Layer 4 of a small transformer language model trained on English Wikipedia (8 layers, counted from 0, width 128). Numbers have three digits each and are written without spaces.
Take only the direct path to the model's output, skipping the later layers: a vector added to the residual stream pushes a token's score in proportion to its dot product with that token's output vector.

Output vectors of the tokens that the questions are about. A number n stands for (n - 500) times 0.0019.
"ate": 402917339621373404862492836545492501658351609741521509185463198557552445508436641574475280298564570548515493691418448365289374548256639577477551729519255604390588612336311369217376356511779602568475524524290880671650655387397919171506560497359525449561419894351204515254578506571569032693341412388448754524522375477737484443501460564459597377667496572540575459722315496419580540591354
"d": 388535399527512425615530236436354675317471596634690403555796578643624528491631630480421579587292277293329346258432527445710355358805371641652521739557422535581576685375532741423658402425613709437427479644492224762361322602336406321686533406612400597451567492687350281284696473380608485390584335092500638521261646424431486504411357609679760747500636648347549531477336321644769284412500
" his": 555517391523877433580606334766560516319545414469441510594645538674622600561360455610362440701551631503400658356425454616653655411572503268328363704532384631571473407403187521765453357478426271633369340651547471531533547459692580482534585624296768416391324592503206491807392661674439304446566401349477619578350427523472512353459562394534287381467390518577557415382488626465542349537730
" to": 494535537517813439561564612608586438474433281525717580513540362565595689487387683470629517538611423548488631409454563397385462443599475420508547450407683581494547370423522433444363515652736406552356591567382494450419359473524446548368472294546541442376639429434359389661444393609388670697537457451506508633362609398636492407620584525475464371332608439341323366517650378403504540681497
"V": 554378562662446534584479340490421502556327596532523555483610443444641523529534523423208767653559427510498338546590223365517463564630322392662544556231672459717386529648444451745498524607428713303454623394265482514614564339562583378792442580412281554699567574710727517381234441443324525296403361532480748412667217441690489748590646317522418460414375517634550460421407490529361294647605
"od": 228755527506564522311666275520519580591210549602593737488612361481604412450619398169711734477454390690621674719488276624488373765523506455741342561586459519664431367700288383365428327239714324493430502465467303496768264378513446477809458766614517327585585659531396367386351326526293252396149544436442568696381466305478541453489437860456335563489925566620751558518352520721578487528386
"ar": 480744501607380540751653447377198476703251542501305629468494383537687601505465417459628498372485371376528484570475589323442343665577207508472213712448570663659304801604487601548420415321730343762487523424534645462492419657505429344258638606538157393397430256480585441476751642473451542413564591624563567598645331352355508535569706472471492313530446702469552546597390541639536427551355
"i": 569620425443303363670427427480292350689417634428629509637615385418481547506529519398566548205361513455423610468531527445499499528565472358625521584458468614632394503415668551418318728625850629573269543412844587284318658416430478542461261513717307581317515523336401503686621542375647413418357608674444433561428367503437506339348350350507524474682434569581692549562578431725661624511424
"is": 468641208454337200629517609400496518697422685464598576231844542444677694500529457440420479510544436438537482351670420444617614645509437231558464473559565826629190620481716736343300747496696472473419619478505509483609457513415669663428485497485519496315450592463637447417413574570617296146474768376411512565265261333435481240645531549400337807431457663425567505490428441347388800495586
"igh": 450634342416586161472714478555352867525705486855478427424303331337486808525680352509504675563524324413580663414389258481626679629383074172719199524541444505479356734496444623242484459494701325602419580568295625284489679414360691326298914564463493280313467386664196338429562474506613498606495321611505543341757190877689548272550381705597538505695746354594686534406495509645505660564411
"in": 486529634373283544427411206453362433396526515638447525399734614307491286472668571454491471265393815667286481868508449432825541639653386478614640821603516730521455686409612704359548526500538447436381513459654521568598388457260708443192551329687394703430459360527590362359595616502243400534672621391349323668221313635590469400492303634479432375591465495568553491719448500400651513462499
"gh": 437372493605485489292726313348330744230744442554689451415320598266623754427453568653442444765398522492357388643389266703661976793270063481494647710538530206416751895619319495607621463621486404771454586667563255464462400074617612530679355408634386492461560658689218425817456464729584347180256302327523431216285611426569639396552655513529635876508431377346226561621267193503841495631566
"ist": 668692417545430309701570674424566488513430685486628580319540477236566445564498350734299236748779422437499418516341138538378522619508488447787434515441428611665243743349796784185494512628503468736362527479470461625675111457570542285446452673525424513418375385786279322473602274545511450404608674582360608384385211383436509837495400603418619358596447802635794531364208591617481595287569
"/": 550412402631367550322505534418617411725416482489534475502285438477525473553494575499426713576342626495701695454685485608572274487480334578567359507579493528564563248482497639476573611309310645514604506472489353699487460433499533281455444392543601336430326136476506482590494700516543490568650466601561616350310566478687489457514333563578405697421592590532307495510563484634472575445561
"er": 318771486531533516862597258317470687468588595720468538537592474505478529512584668561695339438821708614581209426454329623385676616566474361419443430566429482654560649513548384409507536584624470251385396482650573452369731574560365307530544418709398412482294343396483442493737523474601451498474664502297519532811245456416494568599156739283339526479145540325523502534541192412574569602433
"ly": 558122203282353339772590274590501491696220286603406465531751541519403562439467668547219209528694465402345814237644439458849728766384585663594536825511467436472469754339392278640363450283705546717478567440350678626445531643659238512393699511668522755257398382541395472508728570683586257738474201745276437286405713250350494453548522246788556624571637392542505391336511240268676766565620
" ": 552700592391420642376441601613530421404445442457606516533458524599631668472466567516574411364593385474640437429438654698652424388554685573393399354531626605570496342213469500527476581619509621523351551405643331428480584437421323572381538434309496647538305394434619649407654672533487754522639293575356427590419496506378468382418441520430541411423629381472368556602647528499558543391501
"p": 303584566530672430206486270464318359601384611677560424540602395205696493478548636635524434600588436258242362263544591555120656568719274656414509507553491636619419673441584660475577665624567772362578493511475657481556425356457293364415649512584555633504688368623416346519532592575452441389085535436516562686638672765292491490476491673648474397346518340535453571551272586582525588352404
" th": 585507536323682534455675468619598554423521320551597534577500637580685608515471625580358550639734601366486356486447571401542306537242406482383483488423475591603478381405526532423366464569494529645415513483555454415424441461467398553450410572416624361637475478549404281675462482665420545515519386432439635585473633530575538429410549387529439554549485467553433417693477560432403440544472

Each question shows what one neuron of this layer's MLP adds at an activation of 1. A number n stands for (n - 500) times 0.00058.

n278: 530584643503489424488459467454312397494759593285408516578424548300587253545524472402494722548505532538346585412475560479665467629706445577387654281369506647566311485444644668544649692626559362527360466391520391546534482707522427379376347477577541454491581561475607453512529548518535634568529609343444615426542558433511260392449517537567547588443494437401394632393477474432406506483625
Which of these tokens does it push down most? "ate"

n132: 511585497639631572682445512466356372477573473598503512702435423456417683588446439534610386476357329462494453562444500456540515566279487482549457592466354466418346268353355861613538475530520201462511503527418425490424743472566445442362488371413550557538554563544584497451656563639472513509469586613523404343687463481383563598562582492535497539512650317456660449427460535506413482537569
Which three tokens does it push up most, strongest first? "igh", "ar", " his"

n477: 465662297377386256452488518526529412451592332571489459491598611485590594637375536569370412670475453492517393487380488450512494295464700632370353488491574475494706491666336437650503506423387466367628580483560365601500515566345469398633552423571528509488462443604479670351540412661471516509460611572373532473503526447418755659600399583448519713420391572560494414840474564355444512555530
Which of these tokens does it push down most? "i"

n114: 279531589728350598436659607611387409354506590497369323437421428647538550696568403433417553566609633561462413412638506431399402541424488524632591503515458527526491468542506430407457573557344512654577521398403520415548405564546457428482559525600406340554430559503432455579467418517472732386500497503526452471550745386383453503541742445517437544765506709471440497536439426339477561339568
Which of these tokens does it push up most? "ar"

n396: 425631691606464644388470567537671578589557653340715346408523664445497627440331521527459430447462462477521503610462411481460525593621551727417410451723632361486473352530600450538626401383497494588363520613433421536666432509400528592494483476593386534326376347544579440647519514549468556563679453500481437566503418552453472522463383445376437453340503494328448522608593478503372508554616
Which of these tokens does it push up most? " "

n366: 344555638453559463423248586726376532568637455428369490566433649316563397551642447647472484494523578579363488650420712607537541639391356607595696512460507510532478270636557586604604457549683529519403327597509519472389572537678550579460652603722353542522417375383565267444527513325483561562340417426381488591462345352353484500424268621488470702525360322519476416510409484507519458506519
Which two tokens does it push up most, strongest first? "in", "er"

n373: 382584592396356576484454565604393484678443441682479562684513528525540544425626480416601425528545488588427558435480605500467503567632584398530500500717420549376567656576528475452530425465394516362541305479539479767423564464401413314661487444598507414658669695405244330360446572449490179277368416519500460629631446430556683506281419423597500432664640512444659532519455609474594525373373
Which of these tokens does it push down most? " to"

n177: 654543475611522516678427578571677527465653365559420513376484616524450539483636586428512416453345433478335702431415482559491444394617494457526375619609589512375570467494560527386481584579553555612364509189506415403528335575380547651462406588608500555561301756365573693459560419277472563553514575554459494476455323578694332419599397574538413336509523461485419428518409692445386575338433
Which of these tokens does it push up most? "in"

n172: 527553279649478401457408370509500454418553567408494681544462479575455313576583506430500549578517488353659759582548600679541509559408562388441484423456459623560712436547630427566494773469643726515347615345465539273481410380410415406728651454442417376382450548404577470527387503518474558473252512604512571557320413647315655382583491356444472486512459500479551535488657538544479619553522
Which of these tokens does it push up most? "i"

n231: 531528405421521521547477520519619465536553395374414291611549615656653485464447629578378386644347412476376438491357497554522402494532354586595328671660583539440548459647454526463540664509612769503495354582353568525539461515634538315549635467481536574523483454604609347449517453493570448733584456480351594497326370314416500538426356610452503552563541431422487320506506410658333377472529
Which of these tokens does it push up most? "d"

n444: 479401558657354503558424589571589526461532411748511497642361469437483422644433423525612598474411710526516543312554526610563506348532620450569416222420597381429469477550520686461606731565476371562419521312470598357485529652615449367536381478658515491355492628506494626525511581470536467458296411526393475430672390521446421554416547323442509432457538620480505500579516458524461650567320
Which two tokens does it push up most, strongest first? "i", "er"

n99: 500372497618520474509524376494672403558565697628506601497402572425479421466607657427565564641346471654475574525532578470422440392552506512485550605403519469374444491453611491311328563704494762402491320439514538389444515377408517369366319471578456494674579462475638417409445375553481333225520346636569556841424538576486526654534566586424419446596278425473413552543552447463568479596451
Which of these tokens does it push down most? "ly"

n336: 425503319506488567449798471479445542614428500377345430520557357478557580496639607579566468421584519494494598646453519613420525610500486588561600266444565569592394669649414376665433410663641458528458526536387553410438568301785589520571726512449377571469442406517665320413476356400507341578393596564378547422663384488521722573497585633466247692377266459513408423334494370353481449441558
Which of these tokens does it push down most? "d"

n144: 593461633517519590580423412450308356440512450528617509288712631494526562637461369413635488599484414540598420586340453431475584425535692428514506463744636546497575512540515415471596442542478467724428308444704606576668515353531557521404470606522586622483545450472536466260452583767441450351356318503575523431477520456517580485339489500429545411453363459538691480437282520605460420449577
Which of these tokens does it push down most? "/"

n399: 566264302540446553379543401478547311503476518368475515497555532424483627376675522517523521462513440554470349491555468543694433709485415258528653480381422576506523500469433632598500573497401515431747590427478509459362368399546698455243497606533482568460656624331613360494472311490531584509692562609483483555550520429588489661586382592446530447666433468374538601545368540374477588591586
Which three tokens does it push up most, strongest first? "in", "is", "V"

n59: 451416629509536456432418748537483299444444319585429621507439324602551487463441551602604682468350365562680352581473551462395551464445569546749416438688513590612472523597445448605558534365339644399628583660568620444467345658361578361520677451454614516374469135493337509553386704602449709481410377377598440611416611632509424227601549421478487500605420583526434437418482572576544403625503
Which of these tokens does it push up most? "/"

n410: 607409336523456592310806349390485534546421659506420454629744376329657636465572622506464700446494457525387440574323410358506630445381536325383437608570268444473480419615409779531564627510677428249628362424574493668548431528305481656521603407542384524707497489341541576549442544449600428447380591696430441394503555597443412392510603449784577580320339389671591481431552487555589480445603
Which of these tokens does it push up most? "p"

n424: 404460680746470735435368693568351552431332623357469530450734298564551350478464404559345659580450576338425630537517571503550471526536573474615328416420424430506342464506503481591650682615418579551390546606531494556354563419643476390612385506776476457516562466486356472601626468677629356443447623607440371288497423401588693519408559457613510378538503561494623296543371343427270494662579
Which of these tokens does it push up most? "V"

n457: 423556436509466358362485500450612322509469316632576602557497330406470580382392670386809571597400381416520540436567369485547518397515671372397443660586569560509539384521527555417394382266319653491555440334471744573415369484474622576477534361576283674580591503513398595524532405279632545569474500521593503581479588602474321430457693555559525448564584552540494542463544435396610718491333
Which of these tokens does it push up most? " to"

n255: 476330363497478240517425560519529423513524443581338389724766613543603476644547571404415597364558416530652341538528457556618517578450546666571382358701353635493438356587483656509570451582563313487390606455554578586674722503819305449370405573541549615474449486584362363581484621601226288484436397533326507333246370655500675377333497547516603601378541540513534389337487568538464493439611
Which three tokens does it push up most, strongest first? "ly", " his", "is"

n155: 328479464368432529441302460430596654518494543673523410500539628537503596531559312571407454503520518517632517417293418500612433356645642481785302497612355592631509580419393475570626513472292600346453481583509443457503673522455568462545662570628346475413586344600674422350474441554584611419476503549421494597485638243359370411320585541420748564564439601451471419538608434579548546429400
Which of these tokens does it push up most? "d"

n233: 532466358635508404650554492403589475407309522611411324440465473588514433346478456400495453366515436467459402503633568497540500475533583219527486545371310549486597354535440450535570543517503534522487596528547489735497517549445612574491589516560445494492489573462494556393545558709663652672709519417511336500450395497353462352419426492617454305658689486440459475666482589376470478623547
Which of these tokens does it push up most? "ate"

n502: 503584467716506556475673302539450487380414528629533529664614299423546572461689543434555528481545488642358561617627376430464368525569417462482484422494420094469256338328438528441543604627520608372638455405556397426436440613448512545602456532494604623548584441487380424573476469406467513321464422578626476598360292642509620630538607636527709526448562515481460496459497582650427572211569
Which of these tokens does it push down most? "ly"

n166: 348479474554458471562381427596477626518472405359459260465583488476360315497602443691614602567683363556526537398359491521615730615469621693577389393487393500548581491515576518478452589456368438590471466793273464708497544586674540607632444529509490522488350536571494390464649515307426633491477430552359563227485588432692359390601506520467314408527517594555435549519442604400321445476593
Which of these tokens does it push down most? "i"

n490: 320511444379518375633495377538406497655365494614594494604358385639573491510323631508533497522487462582558555535778682417570378546494437517459591674439353526578414497596511444472435523667645403486638480487559544622563457374243419593340440519564344514536505402332523352640629588572681518624516528517508522519531538495466388419386532500391503529414444528444544529658476388413423404603343
Which of these tokens does it push down most? "ist"

n54: 613507518469381460517642417450291444305266545529533318565453348217334662472637516470606349365465446608523575659544445462457679719434410447419457621684486414600609601723555785491467634468431482561421635527417436474493447667445626611313398533606718532564409629350465432544523448707526537510443545730524629609336381636467309490355513470332460326541626493711413536401606690511497182329356
Which of these tokens does it push up most? "in"

n498: 582472380570644287598576477428503667213666448607565276433681448674461520589549310500631592393453579595618543649500397590397358758543385473450700598581547406413522663440451542633558497427561493567404383585540560285503403615562515487400460559491510437272550579596549760554543441458517428357419324425458624484412450506537666445552484340424534451416364594422560384450444224567348791557503
Which of these tokens does it push up most? "gh"

n40: 463497520593362517324692652582350312479487595592452411539577491431550590572612423497742500374434574587515622602627465656463415593392507626610794543339181434453519570531244446474630586393515636544605607428473525401497490431567594399182442428473424400472736480397539432537551717415386473404524510424456596565436518568488678566626476386417562434632440677494344329477321463363444564482481
Which two tokens does it push up most, strongest first? "ate", "in"

n420: 552543351426483338479359545630549633500626524517457443422525527473302406600607520639408682461563650445396449437665563370520446552652452472369415555478466325530580361521602572538513355269452466423374630360368497360620438578586436360478521409443560662468613369490695391406328782194516558529459476440589512462500540545582725506549612454658497523360503629386363597417678485633465530488531
Which three tokens does it push up most, strongest first? "/", "V", "d"

n2: 466425500587547604668673480458478483464406558433244400489500541341598517736514519500303435625519570571643331617357527517686551455373263375447433609401612363463513295503456588512543504354436562507642392573701540610375747443496702353374635558523539790503612331393328536470565438556525644507611435510523367239606503437494894395484555561559672445402477409608443336514393354221692534530562
Which of these tokens does it push up most? "gh"

n45: 612528366510530510411615331541563441541710611387422381510568626270442451507394370641526428694506506464421558639346587420481390510500650357472541481527121541587452546506542718571479398463604470510741580342625761444463383347576340184225467475367527626487459517654612462468599625576552472541390591585551446638327497521417415516500534633430540494810575568438494369404512443544557474453417
Which of these tokens does it push up most? "ist"